Layer 7 of a small transformer language model trained on English Wikipedia (13 layers, counted from 0, width 128). Numbers have three digits each and are written without spaces.
A neuron's activation on a vector x is SiLU(gate . x) times (in . x), where the dot is the dot product.

Input weights of the MLP neurons that the questions are about. A number n stands for (n - 500) times 0.00054.
n18 gate: 517531649724724370482500380500427181543429483549452309405466539522624549573508691693484509220482358775583376556376504645464649595504592538216752470547403723548471434247348539766642637533416784477517332534283554250535602562749595475372725555835311496576551263534414693606478311530441649421704311299672812508765500435453346363500400466268534397476475394353461468500884572690587445622579
n27 gate: 383651545595760405314504558533117362590535500492180324613311648570515613831389516389239436549294338478602514768466493492349507508284623654399628706439380373370530421435496589337550628350405339514596633560489464557576410570749284422485580407612544474480564523492392388418663504448619530662395572605315619571619348590522594515551449353617678545408526435408347655662629399304508644496507
n32 gate: 307581333482298485279529427426479610357463708608606577569758556288367548439617381542526269273573287696455697504579469467644658648276445432550550659604722572601511455585431643385184670500487565484489529532362593569566733482389510645562511648511479584620564597446424364482543442599528384601304514411608689461750510424682571525710622500478644629456665414458406579540370464607533363561678
n46 gate: 305500574518626543504330665402450714546278540471613327630532276530397595500332408441729525419595452323476437521355583351404483669525565369426606417343771643669521476374684511620645372422477470519388486299617551586604320365290398360456428476768507302649301461397469286644479571553626667642574550553628337356654571456408419432558310543639351379537378473444460391493471447483453503312590
n49 gate: 552631389600445311226437254246413472583537504529443396569333656620675451643402483531390520421678616511311278421445461520345504560168249429488381520652398747540251481651677362664395473379478617453322736449604309640580545459687654445439592496543656438596385332393580382524464456594223230337464353512333462469406485444378227317736268385329592496374344405512436609472452630397577562559527
n63 gate: 563541358512547472312342281544105593484335633549468392767556489397512667555523442368672369480212542435611696417413500520382612488317431492422524352588467514672407682709572488507718638293489680359729404429217645727551537496556496586550460453563376554674326492623648492269628488567484610338480218417568477559671420313484646218527519488853560686600648700574488483435592528489306461274527
n70 gate: 290299368612555556549592579411434523493338534286504734454374358523489603600303496681374418570421460670522576485522496701552680851582376563738186676389473581455518394433654526507304493475572612625545541573573393362398603420674288445649537642529681543477522749578702515423604585679525581687401481445715521789638482441379537674525457341374474552424464376467444508628705522432511213480424
n72 gate: 670353411477435441663519564513346682303343425520425553619337659584256628519412613435564442373421387467541572574465541579446511594473358454297554453469584436108530611546688393456526609614208504521461473450646504500582548583380604588552641393519640671674194668353533108500383422485393574307542415434527511370492700624438446543522349399508514748355496696386618173757344450396429264258730
n90 gate: 528489493783705539479424688704573319673334210475390557493622440360444328632380626452398720342622419440520506535445621202445555591430542420521386567615468589556357603569247468448500564289468461744426413500555437455522468450552327466523549500565456402576354434264616347527395524562408361392476785431340444452411537426583490576430473368684255576325520440425426518401549590473596554496645
n94 gate: 583463414427450628567471353431630507561662452676585458625616437504721608532244545681537500367504613476458487446313549600591453460544239349664720493282783460555507413562661356568528700527527418705397547453466524653613287507648533543615635543468677468644298627670580600546307540786386431620281290367359452689404628587579597695455479619467500468443291524479518359459540615535275553626687
n100 gate: 604507424584414289611479352563479355427659528666401520647639487338615242517603587595474654686630507527493374611458331532500474784462401351459566479685264706549343663655433546611305571579513724433680489483441530374736550464361526469319686698652551537442587357521560400524507374483295442517541580608308550586418600515583632427490716656549516580292463397578599548539360483697500476482405
n125 gate: 481677373624352640454366500510395435504422271329849394446568483481361639549352632882407451660516529586565531365283475304591366481719435317307684561331566469568423565411443227556347427518657564479390398649489399421603508715508289559453428430426482581437616689459540350622655380456400493522753417459541389682459471433172754635374347417455480455398629547445500298477436452608412360488668
n135 gate: 669289612532576696193319305507472640516223578659368453628621496316294621576385575761556322532461634500308421685524406389421610463561566432400593472338853500443587361427753640633562390661451550629549630444648422585585354314694630726516728302476528591627432670565531578504626553552437721504460395653460392512714689446296468383380653589472507854651393542326594466685618420411611658769488
n156 gate: 630685489400564589567450686328424390309536637758465228596412381568488389791421727365426307530369070537425228742466429579278442349357543500447515473581377563426466588374500661309699560485589507451535388530522648639525591484527351496496651549549395601520485411331489476754454512637160497766408612316538434489636588462428462577548545362577534512270515727402430670437426531360578432394391
n159 gate: 447354323554426695500525531537578784514329580496587514462628438533432206368440544531480582447382601339365387347500853617420553525461471326514422644518427438525374391655670445500555524497447605679638586433446246550389691566614503447301572286482605598384336385493449533525486575616507534503617350557814473472549616475634457468661517411539350408383786741497392628529543713689613301519490
n172 gate: 548427508484567295688536362401401532622541168327780396691508699648476496441328409391460516531381728397623548425484746711626597528296387769563417596420496583408200257532468325716483639383393545478431296508414596388595496288424317488340448309575376294296353692349679528335732357363352472500390313639607587402508458437480385409409338687576355524663597625609681412593580425454334481483454
n174 gate: 234596293576535678530672587537507548518541709567695322403320530549363530583383672475285489471262311407360611611511458529601389485344397661568597369374556635391504552631522437605631633363226422493478312393402413446404519430680692528621402337461493549786227634363472449610514302415472650640579424504572689504440400417529367424524580514536497568460553239623416379489304561417496313489384
n176 gate: 516463694540547678426305562741440480444404577628753531615668562641552368727539579488610400567496228443209374532369275488292575560388350432236484581396286595448116274645516602639293531462537508573463456283376585645771582701496548386538440575646766543525356512560580831259613504346421608547452508631636511464547389553663492472588422736476286476556559424500589529671730663561414414521558
n179 gate: 328613315614421765521460410460450656556659629524412481730377533328390606301729566562497490381432503564400627596460590578540491359463588487533503651593589573423497595618349388668602648506494428646540574487447420520600442565600500579762641726642454299608580426480589527366584527339379500542351603298696363457493424704711437563561474613433450490475402443347446700643483338551571474447526
n193 gate: 610131514611514510326483433267300542407381451654546443503490648432403628572367493429465479366504446550450542538424507511490280364559342469486486427424326557570564467572465564348428433375522395516268270562536557552402511429583449544533612449647564351410579514434282299408636337541548494483733317300642328654670431466431472427450517493362491579639527556483654234666270795394444524566662
n196 gate: 390443462545717434663476497444527342675300384578402500480572597389648472497398457416529562514489557550450590583654563345391397396254661363473531483752599626573584378447451556487796380444385425607587424602377381441462560581538503483361701520537369406352565663476602760167399434660419344369445565404455516507412484589596579455335667514448359805445359575591451627482445538553240642453651
n211 gate: 439543583432655536454599376605542343436457382676618276451381436493356407583399593321512387455620669405740482410462435313697404623484428503478436701552437532438519531509497464470415347564521546477591358618521343445623586405449612453386513358522377447581257536407368389465565455586535642553704282526253448725456506429557494426518428359699549554584396472472526392412739385491444365371403
n239 gate: 537441630310383521445573178351357467394811575492504309464397687555410669459645159436390504402605600701488576299418548550676519359442366582512475372595306545550440500493471521800324603593332508493504471508292429409515822382738530472267583411911653484603488430566414550646409274281387575360427418549344575378552496558333377636339329324623214389588532289621380487756397520465759452370484
n259 gate: 524702601464492643601312489571312560563606484415580294784351643631402488696438790646522725021681190523614668618386557436471386326358432504465480218496391511536496564504627576555647557433266302575500555317507424642680395701335627512534520473667565527755492555516797263325583476508550483622559382433488447481469519681605437409526527366539598465566650665419635512560762477542516454288577
n266 gate: 486434390475546616423511493290710679486466489367533236517414363638496463618673727332510565461672350521406637443321653669453476421651453643535357627417371480214272452467540361594421583459224694444529641454450397500415522419432417426362572394649496644605679572342455463408399489429327456653375550414267774415296469678500611414545333346568513439540654278451435515526504610607365479530462
n291 gate: 671243543486662388254496251296237460415597380544376396627471471426504537557592567384378496532458336548358656278496462617487383381593555439645396229450493552402346438760457661470551372490586358513660687348406555536471408471575378412514338486567686598545575327446603357447558504355549444476383579193496562475374640503276546461322309396446519554477539387388449651467669486524690486364720
n292 gate: 452578407552268332557493517318383638410522472525578366570597522403472571731585658371526403541404379337389513414355456581590283626392521614524562786681461582364429401663349535597389698408535510532605528596588553653478514674486369548567490728438568703540600521486444408336510205384211548578349514721306467319316477512689545521626476542465463538484388510436651405440420600567426707390530
n295 gate: 442563476541436421479507503441585531306500479330434427507736672649582366500665745711456473547292447589457354647282457615726349731593674337534681369377591594545634425559476493555406483623614630472257682591333579497444408356497639587526500527608487737479688369384654486578521414503453423560429510568651523510369660533629452637585646360668537572375664412393476352636583558464490342579490
n303 gate: 701510360571523381469460529387383503583653633354616503461490463451557472413655691457583554477371448474611697399383614329419487307335538447500594700483514411422464468503609291437777399700562398573619466497456490719589708431577386490626571444686474464570349443419596548593699651215197500631600409460429468401737503506600493607648415406554542533610477487559432511668409407497374487245605
n18 in: 464842386493429580474528614534368624286686591507303479555393536515640563657578734437530342567500702500431593579575604679320416457460478543578672652425342340254535627659601595372539722429397598507453215652490579734674511559288573486548576426465504528515586626418445354436633421394496484528568600393529325341349449614486543367510479321539497614309440599675486662200684536631599409432591
n27 in: 271503490389428493469314687738450520420483595441500426506413460175590452626585448376561554625628584423494301423414607534460544440410375540477360423547730555227281395479561531544353464503515648512568530467666548554683393520403494434401416431351432669493463393573596548424631600325425439422517410420423726619529490382602533557430568390597527676500471398836466482568765510558514284500500
n32 in: 477407500432490539587539582427339639390520493480414522503471462359639497445717715452515383522386418516311524532448597410370561575422401594494474657402523435562347568541585543415425481571449346589362334506476581637384480497591524679400493691394675465510387767279606507734493526548526404781410455642383311311459587532606500679466456727552465536597351444538490432738444474653517723661412
n46 in: 829220517595583616729383321558423521674489479580662556468618518594332656493401493510519618603748356649608444443426546476412588378598706570404641639409424546510616574579381493389430320385688494694698473223642325503688347400375457480387419579563497467521413520355313455513547490653450529526590588587520494666609526476624399615506598480422533678428388497345415553452541403600476559486562
n49 in: 404472681434429587592531430521634669366547367354482500609303462718514369373568632449579355490493497401607612531631657571500477684663461579609414420462514384465581609522437447733629483539628627506615597561358560514396425440483389517556319276370385473576304760431625426537500438565734515617377469514576355497371381506384486517523533162614565277468382523446228485352632603570504534125396
n63 in: 500582553634670510394513410448424497295500317304463571340616518300384647334392555572518537642532652675587559580553406452370385587570568351520563470430616439574643541485510602372654535494481289579463343480319593483457428442540451399586480497599334490451457814626481503546671583576418529526332517576220548424471611494424536563401558463637521590413275659630762433256507441599415298250529
n70 in: 336496324565355355525456480400401448476287378472448500234715484411398679619594621406481620446526407493202535534473417605519686493582500432409500827425468435369560291392624647272511639458525613600649534449446352545456486475633465319411486631507440667661463469623454685298383500564503426487439490582661536594316549412547551787516394404404534524516386370657604576385686646510472577518347
n72 in: 600447670409497493550390685520571371593480569607513641506500580628413293523293453490539520449507434410525485451481443702410476497344530681497409428500700311340563652459572397427557560466536497364490588625558581695509540636442542420494467602317414475581468445636556470593572740241484632257490597484601339586414605480693377623475286413571572351636478620468608466619451256556500417435226
n90 in: 440612470564557384491578356414458475367349617450271603418315389550685528651384547482458612431358597361529534521446512485492389280366423527596506396427484586509512396547374494545723338486399468536605701518511622491583659457615520405314384580665622681462627399430514537312527470428580379721401567591606546473503480487359346530561465624327484548409604321444485577658524473456444634564456
n94 in: 421415510583536329548372452543487608247638618408432596430500560418411285503383201617594374464330526478484497312530567605660422597487453365493625497593677425393536449518400324649398564428442346545440330539379500503524449425288305679643460575539435416576474357755557574559497513703523463581513215556570453735468535415464418487408629318593509345305464352387443619453323585583574640538506
n100 in: 400506539594458274565539567570289454647424515369447556427564304557585522521512340491475445581616553445342421563485459379587619457229435726614690427412347494408515587700632664443650582532511537588316479467639491640478431469527321545695524399572390577434588561485425463455768521452601492403488754539524413569414523333485446491485500603576441560489678572577503449503549578343506518471524
n125 in: 542609420516408445520468593591730471452296389357631325667571427550542374487611480516497558564600469494497599285452463484410527481468556490306394416458371339704607598573562280602482643466709400415366452576545327435544507467484355459330351424586535418510462313490442349519506551713582439412328368599494429437254684608417436522232606593622509506542497430509636375320316392571510522605525
n135 in: 360384432658544535599602530441630423561422458652423460543791387532517465507655575520323510503504527562387503596408473482417484362204395804476384728462429572427473566603531381699568330412478321390472652609368609472497408440586598406437535551432470704314510534287608560317465469364490640550541291616308487446281661673663534672461487455610408295420758526557406655451455565543521335417513
n156 in: 514503307610389552475554487588585559598500490391695467562633320599497546330537631577535449362624613523566529316548543552662516373264451500692337693367546506548480539577365538551534609516674652531209538578430474394438535441411491597405514510459390383596524675548422531231634787615604470546585425687367555557577529524578571360451566118599667565449623500503414723490692551690646350367490
n159 in: 664614519478431551676695500585487481443773510572432436430642512352329493683341533382602487647443463409528456588503666361247610481462716440509497392446604607586370567549577435547507543731344623552420624550601704503630418630430474478403388506572615506417648471525442649360462494597512635552497294538491651425444570618371538396455457320547382727518630485364580583697541500439497481460571
n172 in: 480531507616553715524392641270483631527465528476369766490520466788490524362490409427375473426428543435513343726399598351582500548503397473427527660602632417517324390393548586417243402529563612552565524517379542891339385410767403427559497510470397490380517228558393645557415639480414412451547554608453461543513468716591419490293500541338419473364563658589568365642367560513565603568497
n174 in: 314626594528562475605560463676577482595515597744309404622518407380630232633639325383665390462673514561442536402546660489513371383677468556535546418436612645603438598548347442490543524390503560577521241497675426461529427648398448458727521683329355417552419351676436399736621454650303534479497627584535540507531493381622549384608497556549318760553283379417557526191511657608626396511682
n176 in: 457507613503272524569703455454703684547608780542527221613453527490503593403474597425549419351353458497409403443483610675478550527470337447480343665376621396480480753649547483607452597617385544549619604507481529510472593582446571477214588553493438569658563567644285411345513299308322485542576667553316542444520510441387567554699516477493452560378543210339561345486544553452353470631474
n179 in: 317689571646553518363479351375530358391642430546397261457438538426378634426482577570432518356595471449397431553580598464343514641521328417512429419333494486341485469503512412481542500357321480300458575518433537610590362530533426500434458614441456491618497327634401548406464518667628521402415438432438614479532415476538565411341503589580611388650741421451710556579428565494515712437491
n193 in: 416455584487469446593661403357540427584451271413602433710634440442562362416297529674600453488653391449467396512550627404364611610415535624429363601653593497305454661528456452585510636547480533634465390463468428497729519311366327457449626423568564406644615600528530541482566650580586508485364650453641190562641506417512596328533388569484433453468512604445554368513321550536363405460533
n196 in: 576513377490500516529446586423576377349576397566675503384386454500516513535537464317334755371385596390497565567693463490385512685608613525484456590471582396542516391529506623563633518542724419387535551588524463573494461474544430706524561444428571571623440580478424296434529411356603494296509414491548552346519579514494506487552389519430251617435699409537211630312267623320380590296670
n211 in: 521634530592404552541443447524479497570579571541543471518512436456500240624392349479520588428718500287633421321639303329409318500356451672536448696421331580475446459671426345437597382457602416500608622533400462485389522438570469548424448380645530562637391512497558488572396558494560497521452476597409355518622581411542385357573482415509671685517601274440368401450589340561342321391500
n239 in: 548349296717554524409619570586391524691390573521524211513380419496586391712449589560446730571588623530590363548572636710602436617514455589605493448565563528517336467332500391580443460666500487525611366388400497293425567546449544571372486725483574366561520362490513297524586558270164619213415524568545657436648415366459248332516390544449476500398356585631517597465403490368587487601437
n259 in: 623475246449614510560575351394585232690372483606392470579497422472565613554392543380566418561489583323430570572354526423729391376490583616594377486291511628545634480605704521683492526477354438497420593595561441624397356525558550406490614604568286617429388400609497357581579599470604485404341582476661288686587464470293503360474464613743594292462386409500445543584500551848396698518560
n266 in: 552500655281388424527510573573474487523575639517420544660568449429363500351413466532455232661549433494478588562604491390400476592294351545510529622755430750385324606491579430604604484497452457649285575568500450461431396473497599433409385365677392691667454493611572580365388510407583418465477402409533665445452556517636464807731576666445363471357376584360345565537454691434566404497497
n291 in: 543415411733627306527441455369563261579507365391426558440272578500437592427295304468412712556274738522481358540404593493500543493457524490471678510503612355550387693635527429543616423556568459364487533464457564457524370463503530386570483659562413461708441630477639422507697550591536434391378503259483405621422313658651391397490494593328509704596506472484323549618433339303490636605629
n292 in: 332330359540285316561464647551661466507486648384507474455338602521556473437624599539509493536380468544436454500622484612700546327556581507503724620324571434273620668638436331602416532183442594413607527493671452573406507534378601669510520510520555432376434527345522362565610530637760460510421388651569544549468509333382382662452429351523541467698468765464370493574427530449456442343626
n295 in: 549597506543509293478567500405436609494503363475450455368628386411537428427596475338525347439350423362423531381451450634602405525448497463566537386255333595568581488675466613534463553506355572480543654385549432312550418513561537665356383449412443455439448540647424400615417298313581423384552595619570667301377518416406463387342429518491383393394500631611466558556445673676715359548586
n303 in: 396503556694665599630616561672579397531490706461532463603560526457389578535631333308477671434524620309546538465431451626479485433478407594609472503668477587720305282612478342574535518425471587396494545428429409443373458390718541618439685603462648438543610548532497597525659373547320363568371424491623666531469509469444434374373442639589475333453451563627340803410440425482503519400577

Each question shows a token from some text and the vector x that enters the MLP there. A number n stands for (n - 500) times 0.011.

" sports": 537498436527542550395538651542460414562442357477452611590465388475635524525615562508481484453458588565402421534508554518347552624323571530501480474476580234610473428568404565578523537456351503627466419544557594535654575550426396525439461503583525502455702460438420491502484653408434527578491428465496464442438272504500513573410638604252596408549498485481423524415357604392511419572452
The three highest activations, in order: n211, n90, n259

" Ac": 581458429554691455434548431386568498559453581586603586419400392453609690600599406466580584449625519465516552614643562359493500493344343393412404516455589527511506612573335457489469620427504529557595468419641603408405471497606530439476518474475541282609642555545508474449483520544479557519456556449598391265370334489370373459365419510421386469525484568654524547484555558476424552509581
Which two neurons fire most, strongest first? n90, n196

"son": 415628600409407479597459535567532496573513477615543596532569346511540344431493556480510447456359509483432723458604437440702602560565525481453515460537618385600541520675413511498482578626539450502508410666701601600547515356547522502610372556422373660651565442544566488609502531501621522487467502404591566489500434524706606588626536549542621567475475454525364619440364461508527535550497
The three highest activations, in order: n32, n174, n239

" the": 524433462527540555506507487517492536496426491479497483478460370475464530575527483465573461511501521363454434531526379506272536502457384449451541497438503501440490463622576471471617403456365449322436466515477506496509518413473509437499514473567553539531445522506329458515470507613495596510410546495542505365534503669454476460457471507465945508543545420537571426492532590500476515487419
Which neuron fires most, and how strongly? n63, at about 0.22

" rest": 428526415498650494454580561510462570575592524455554596498547327548504502605721531482440477488684531380401576521647405389484655551422437451343643395442583580618460701484503473495395619434493618607441559530501518539611533503440417457503471431726555407523447346553489408576598537559477498551427498519498529240419450487618343594587495546400640507520421594599403505523538701572534554556481
Which of these neurons fires most? n32

"-": 383473349441525652452577530494786586542426666502426403569492502536491507438687525495443406508549626352551417602578581554443435725422430563686518499463510438434410509566444481624466603408527511518483466616752417554493631402569568442588425538465480514425445361417471554495623438548680516525489501554502673346483514455598372468475582523631497486690424497469469424382446592548559459427432
Which neuron fires most, and how strongly? n174, at about 2

" work": 406448483553557550439510612639447503532520413489531420629454379413578488595639576489396441581544574475419675426592402482384576524531419468436387468342540446591490537487381557484662663484445450664599467423617633536643547493476448530541468414591458611514542444658455463500570584533386536554504781433494408404502413546525369611442616615401548452513556599588402468521516561419566433541392
Which two neurons fire most, strongest first? n27, n90

"art": 550562600359673406488505575551552427632645505430499349366519459533569450590590384610418623555484592499506586589359521521445571617570739671528494522712472497477387393458443400553707595528446490602461446484413521522597482474547436442559520397479586454556394497406540656444550534545402562541315648472590467336602443546536591433421370534305455471492484553535502602437555558516480455330664
The three highest activations, in order: n303, n196, n18

" of": 456494533342528436594533419486530376550366431490434416607462465471518512311437497434482480590503626469340652502536568399566657484520509430511452429616527515386533580699495611407513554409480494250488596484604583584360506524551461495502497522534595506679393536471568424472520508568583589495461469412463443400514499540449540583304348441467648417731478553478436469446461357508409399425468
The three highest activations, in order: n291, n72, n63

" director": 506567528561495522660523398499442490638531351488562582613474428446633432452570605445484348552459481540479654476493495530393575543610556443549522417604447463543453522690374427586527574433391517601532510560605700665463400527415585509478631393434372435387486492481580512574596594607415472592630602413490372462490500635701473451496497592567718463434449402632455611403388505492532467523455
The three highest activations, in order: n70, n239, n100

" beginning": 511501441540577507566421571539623577553549430445716333444479403608474428496628613487461496462572566572452569430516421573388621650460511499451408599558511577572587671530401494513488628401341577572493548572475559476551444633533501492363465408618499435488411586595520544605403345661508478582446620574520268326467427686448448566551473383432619390548533596529393413610381523450604498632407
Which of these neurons fires most? n49

"gate": 464577649465509386617534609590638501547576547410405437501348379596481413378433298456651498467510575491464448563553487627651480596600538525567393412558548442619513581537511426508541535570419482418541383514699451436576413428408505365625492534595466481493512465534512511633484473425706684452319521568677509386547545494459373501718463490505493519514381449376520513528513451496447399563410
Which of these neurons fires most? n135

" owned": 307463376373409463458504499496600401533390338438537579456453412422467416393659492434439580563428468508548495465608558297536526513548499456463540447558502518675614505748347453611386472545482716492526542493512557485486612617493467493628518333475442656543541434458464525473471725528471570623504522338415371348466517718489491492440496523425586457491573432501409500432488309474569342488401
Which of these neurons fires most? n125

"um": 489540382572393491458577495569538491618572535411474646497520445595500500544474352548605397371504557556429620550466598556664525499450466524523531523520630442426549622629484498544734641318518482510425542477526546522641378648557508370522549580618448536411573547588507570326533537557441745501444494556440468540559370524546383403585590500368662376527562530540449622505551526625496498484378
Which neuron fires most, and how strongly? n259, at about 0.72

"iding": 405613499420547494602484660608560486534413484544371505448536475579536424626615497514443589402642599548473609602634482641534657526506623439493526549536412438682575517681575550386486547551380549537557651585539495653551605633557255487535565487558424326503452402510463594581469531438491539510328557470455546265466436610466633529533615392498565572459495582422373616430413555527534449396514
Which of these neurons fires most? n196

" station": 546560365524561460447545495574530440542539478485572512550535297517630541386487487421466513601454533370560420514519386514418559500541591558575442428631236448407467518682410356652541496507453638607649433465594686533465550505414429453435413404557455701579507395483533502544525661650440584608457487436376431501390450507533452465431591496361538413441472558587530387373590640500711312521521
Which of these neurons fires most? n100

"fr": 456468686394521476624593554399529590545471579544624587486540315611663418526562449524558577551591385411418443519636543499489415492572385421573418359578369484525438403513318424431822458521559338363611467521563474472502577492425376495471437482450479517530636523439486298498475469587557383515334302479400648432447460418428542363535449615550472412519543459380529348461475474480560503436596
The three highest activations, in order: n70, n18, n27

" to": 429609526394566477445491388525563420542490404444497526433394604505615542565481463499390654463627437617411527512596550614385506701510500497529481603606473393545596497612407407480488628488434513387429552622706599486616474616516347500395483403490416218485371524522498512504365568494550446450553433495372340410400541551365399477366473564506616579621625444526599612513390623441482544523460
Which of these neurons fires most? n196

" took": 405457572423493611610487554485571438395418319392596543417490443510473414522664452587456618465711444539516547512597397575446456521505610486494557512565491463569505519531373552293584680520550467584518470475574526317405529568490328461468618339536506415409489478610456455558385510569569473530581702384492569466432448748387619579468632606453425449567662548575382587587548506542636424452625
Which of these neurons fires most? n196

"ate": 452490553271476461512477537585565552518590476632572521543423445665559486504406467497556542487605546580465598521563699469494556625531519469552439476530575474597555526583499468472414645505404477439529613374591644492626442537419488362705491520538495566570687648495578558404543487517538688420424459557538444414552441546479466437590485582337677597527474461431466499409477400578482389635275
Which two neurons fire most, strongest first? n303, n295

"ab": 472485575482587536523483491461659427515558432540541517530578524380678405512519321417510359543677425520373494561610583539528483480447601580527374436454471560600517475509360550505531499344605413525495488278590403516595610348533595367435521489481350425579721618614540566613571520686569618509423350444675655495500486455490440525422574421594419394479471585611449636354433649533501435637643
Which neuron fires most, and how strongly? n156, at about 0.16

" vac": 545524375430504446597551626452562500686466458540621491492477437523634637651518463336453489512670539441573569621491550430313616546511539478447553356533529528466452536438456543516404590450390557505593392419549624461437675444461529616463407315669472412440621450703357456537602631570542534541501398397657412367461531663525462416634508494371497413454488401415597320412499511554414621533601
Which of these neurons fires most? n193

"ble": 370409566524511455662443517556533517591581384476482431561536318460600541388489382502540583496477544432403555572595623520523543530446422386693494293420615407454510552464451508415574316529499419512634417442546548554646493498570405342653544544489474621501460512484522442603515485564535652524358443475710465417465387496523413381616562415307493505628508413437369591425499449552358465542363
Which two neurons fire most, strongest first? n174, n291

"'": 432598510335503460488476542505430518538453556550428469608397408326388411553366488501551423537563586320384633516582508620315476532441574491527626524494508486428542543696533419499629664434331430590444439542635425618603546511501372413492570499429568477561429409445415492495548360503492566299558633436508372312441442552606539440712556622395571535580498502582446459485269586501332525488492
Which two neurons fire most, strongest first? n174, n72

"S": 451609521427430335620501473555634480693648465513552649510532522637611555296512628444544496490413475425601486659437457503597536693581622542463392498513470466396514532463374534540345495495500445398415506453687555630509464623517462515436512523509372726399514314498459504492443550487628576479307422476494458436371513385518616602667552477311564526523506593554618642384358370554583397430471
The three highest activations, in order: n292, n239, n303

" 6": 424501501401391470455464526466587532560498492519498407556413387490592682572573530412471475528519635439546384596485520591370547451518452522496562553466458336483578438654443552479436517569511607404464383698676625288555728511506422440410510433407484622439473383432497500505571532527556442571535425511580476509379477443498425479696424488491680381446293411579507347398397595473411390484468
Which two neurons fire most, strongest first? n49, n292

" U": 620444448547508476500657586419667536619441509677461476475514506529573663420442472342439358591643437530565453572562510415507442561312506500546549607614412382595721542532526551560638439502590516558507451543772604478538428514339514316581574376386567504423424511469363509484580494492521513452508572367419351407562486580500453457494453550452526443613573561465522616369512415402538440355446
The three highest activations, in order: n94, n46, n70

" grew": 278436489534514585485461479493531563386515450342556528320548480549496517438669572562525453548539453704574608473544339541591357468410547596464424526557440372565495585594399365515537479467430526625526539441478594489593504676489405484427447392457564538543630570646490463438415602493441557650528542430528507427418401717361448601668636544370580403517542435650594501489476301438623529575475
Which of these neurons fires most? n125

" W": 584501444495522501524476397406518587565529537501522443386568377630467522416561497363390506539508516371506644459550476385502526428342492546505492667439495467550700533643590411457585433376647507584550487534755481522461615602383552496394428492517562583448604400505368466549575521338513316620452460481580444415415447474573535524569436654448540339462512564657486660497516616461461410499555
Which two neurons fire most, strongest first? n303, n292

" Ku": 516495501505429402510607610392615630492374419466596576455472479462560465351499417295618387548496507396492500389571537392611512515503481583593586524499455417609607512514511415527624379407600383615635451493737521487476344600565372598514464533303379505549603500412246545437556472542478551335686464440543491407436458590547384473468573483434496486583473588535540524466539554457451582440533
Which two neurons fire most, strongest first? n196, n292

" older": 467503356604449448427525532421449563606498515507507399489493391449495564396587645653454409597561602438434516528459509612445576373419408397427636513399377376507469441728418526524563421475431537380433509500512568491513564397518491507590558399532521443433593480485442299542467532529447573492419487523426497196529324639447435431500430508393707468472344567487379392515516544568568474593432
The three highest activations, in order: n18, n292, n196

" World": 578471476375463405449649568527625482581445514429404637606496364521666523516385620479560522555528471391505581537506575591519473650335497566523501591544537535553483636579440566463364546483325475498557381623667560640546499591494570316552561506424463404511281380442370555399454486500552448321369485630447404312399515564608401496701491570628535496521485525403403482479606304422465488430554
Which of these neurons fires most? n72

" translation": 540458433405532496567565486550518523523539462408429423612498371427506436471654502404468490593520623397436638383513551518567567484525571421522454377458405549464562550546448600494600591525323413623601353477580639430638421502409507415523423546478509518420514425605475444474553652595493697665519593503586355407566443613577447526657526487467679511446575491514490282355524632462661457548399
Which neuron fires most, and how strongly? n196, at about 0.29

"After": 367592629544507619430533384434503431365578666471585481409366408617371518473434741510409518505463481644501489515515346443428483465584538535398525507464403449478555610690402413503400448438462448461486417580645573537498458499589510540539410431542507278455502550615458488472312483606627552345514524681481430310490498707478459590400544474475458418571567617584373495546607518480466430686598
Which neuron fires most, and how strongly? n125, at about 0.34

"=": 413527480517601602462445605550515543426585534617590296536495538718297540418516508400421388480350420236382635501589454428489448463496542593497385586496706503475476477614467365381518415516474649467519690501553629493559506469528480544450531623481446317551530591532503522498456559550466486516458540579540555490424438598528473528253420481560524324598393551654418628632453402492634703585446
Which of these neurons fires most? n179

" woman": 415550400443441489482576520615422422473500584431521643546625382463625469427506582484485465450523470489322538503572491484568603529486556482554494428552557298461479537647476372496310374424523536616564494436545720741605461529444406466542537492427502593455389347535402393587451544497515574561614539527471614375415411581598523526572535572470655448361458481557387485335509426443464586545570
Which of these neurons fires most? n32

"re": 542558692391655484740509504566354541605515487571418598467328402551502320485478355442517564348640558458502570555636427542642429530575629388609565455363452517587424454549471408496535492559497446343573599476708453508454440441592378498586419559561516435388607374536540489416476471603615576413542592486433658395516422499534615464615549484553490385486455592463407551579522368542406469387627
Which of these neurons fires most? n32

"t": 552439515460599486452436582552419455652504697324461519476418432654391453397447532504522404481536555463432609655467685474440578480426381498556551416488451471632586402412610689439382652521568563530515495333527467457676592463513440458593425488395534500561475544517547678411581368720613650587383462455598407496578518572511420501358448536426589464536402538627389606505463568633584477578492
Which neuron fires most, and how strongly? n70, at about 0.69

" while": 335461538507464653388546527521577464483539645583491455450442305480505532514436639614386407416357509661513603551548336568416460429490503567393467442496507263452567579540527351487510594498393466461435482444611585490453399462502401388511594359520595386485515574420477434621446445536511683605564554655455414520516515532580439500515456556311614422553451646501476405589508550577526628595463
Which of these neurons fires most? n135

"M": 456636438455571336637569472434664496643683564583668594449587438559689552429478452438520637483362377388514464611579379431625324556375448614486464522477276504426571509600421554530475496422543377492512510423520492727464558561542505498387542576588318602365537469563477480547489523585521434550331472483521399457259409419506572572594518515389551393492511595454534594495381475464504346515456
The three highest activations, in order: n292, n100, n239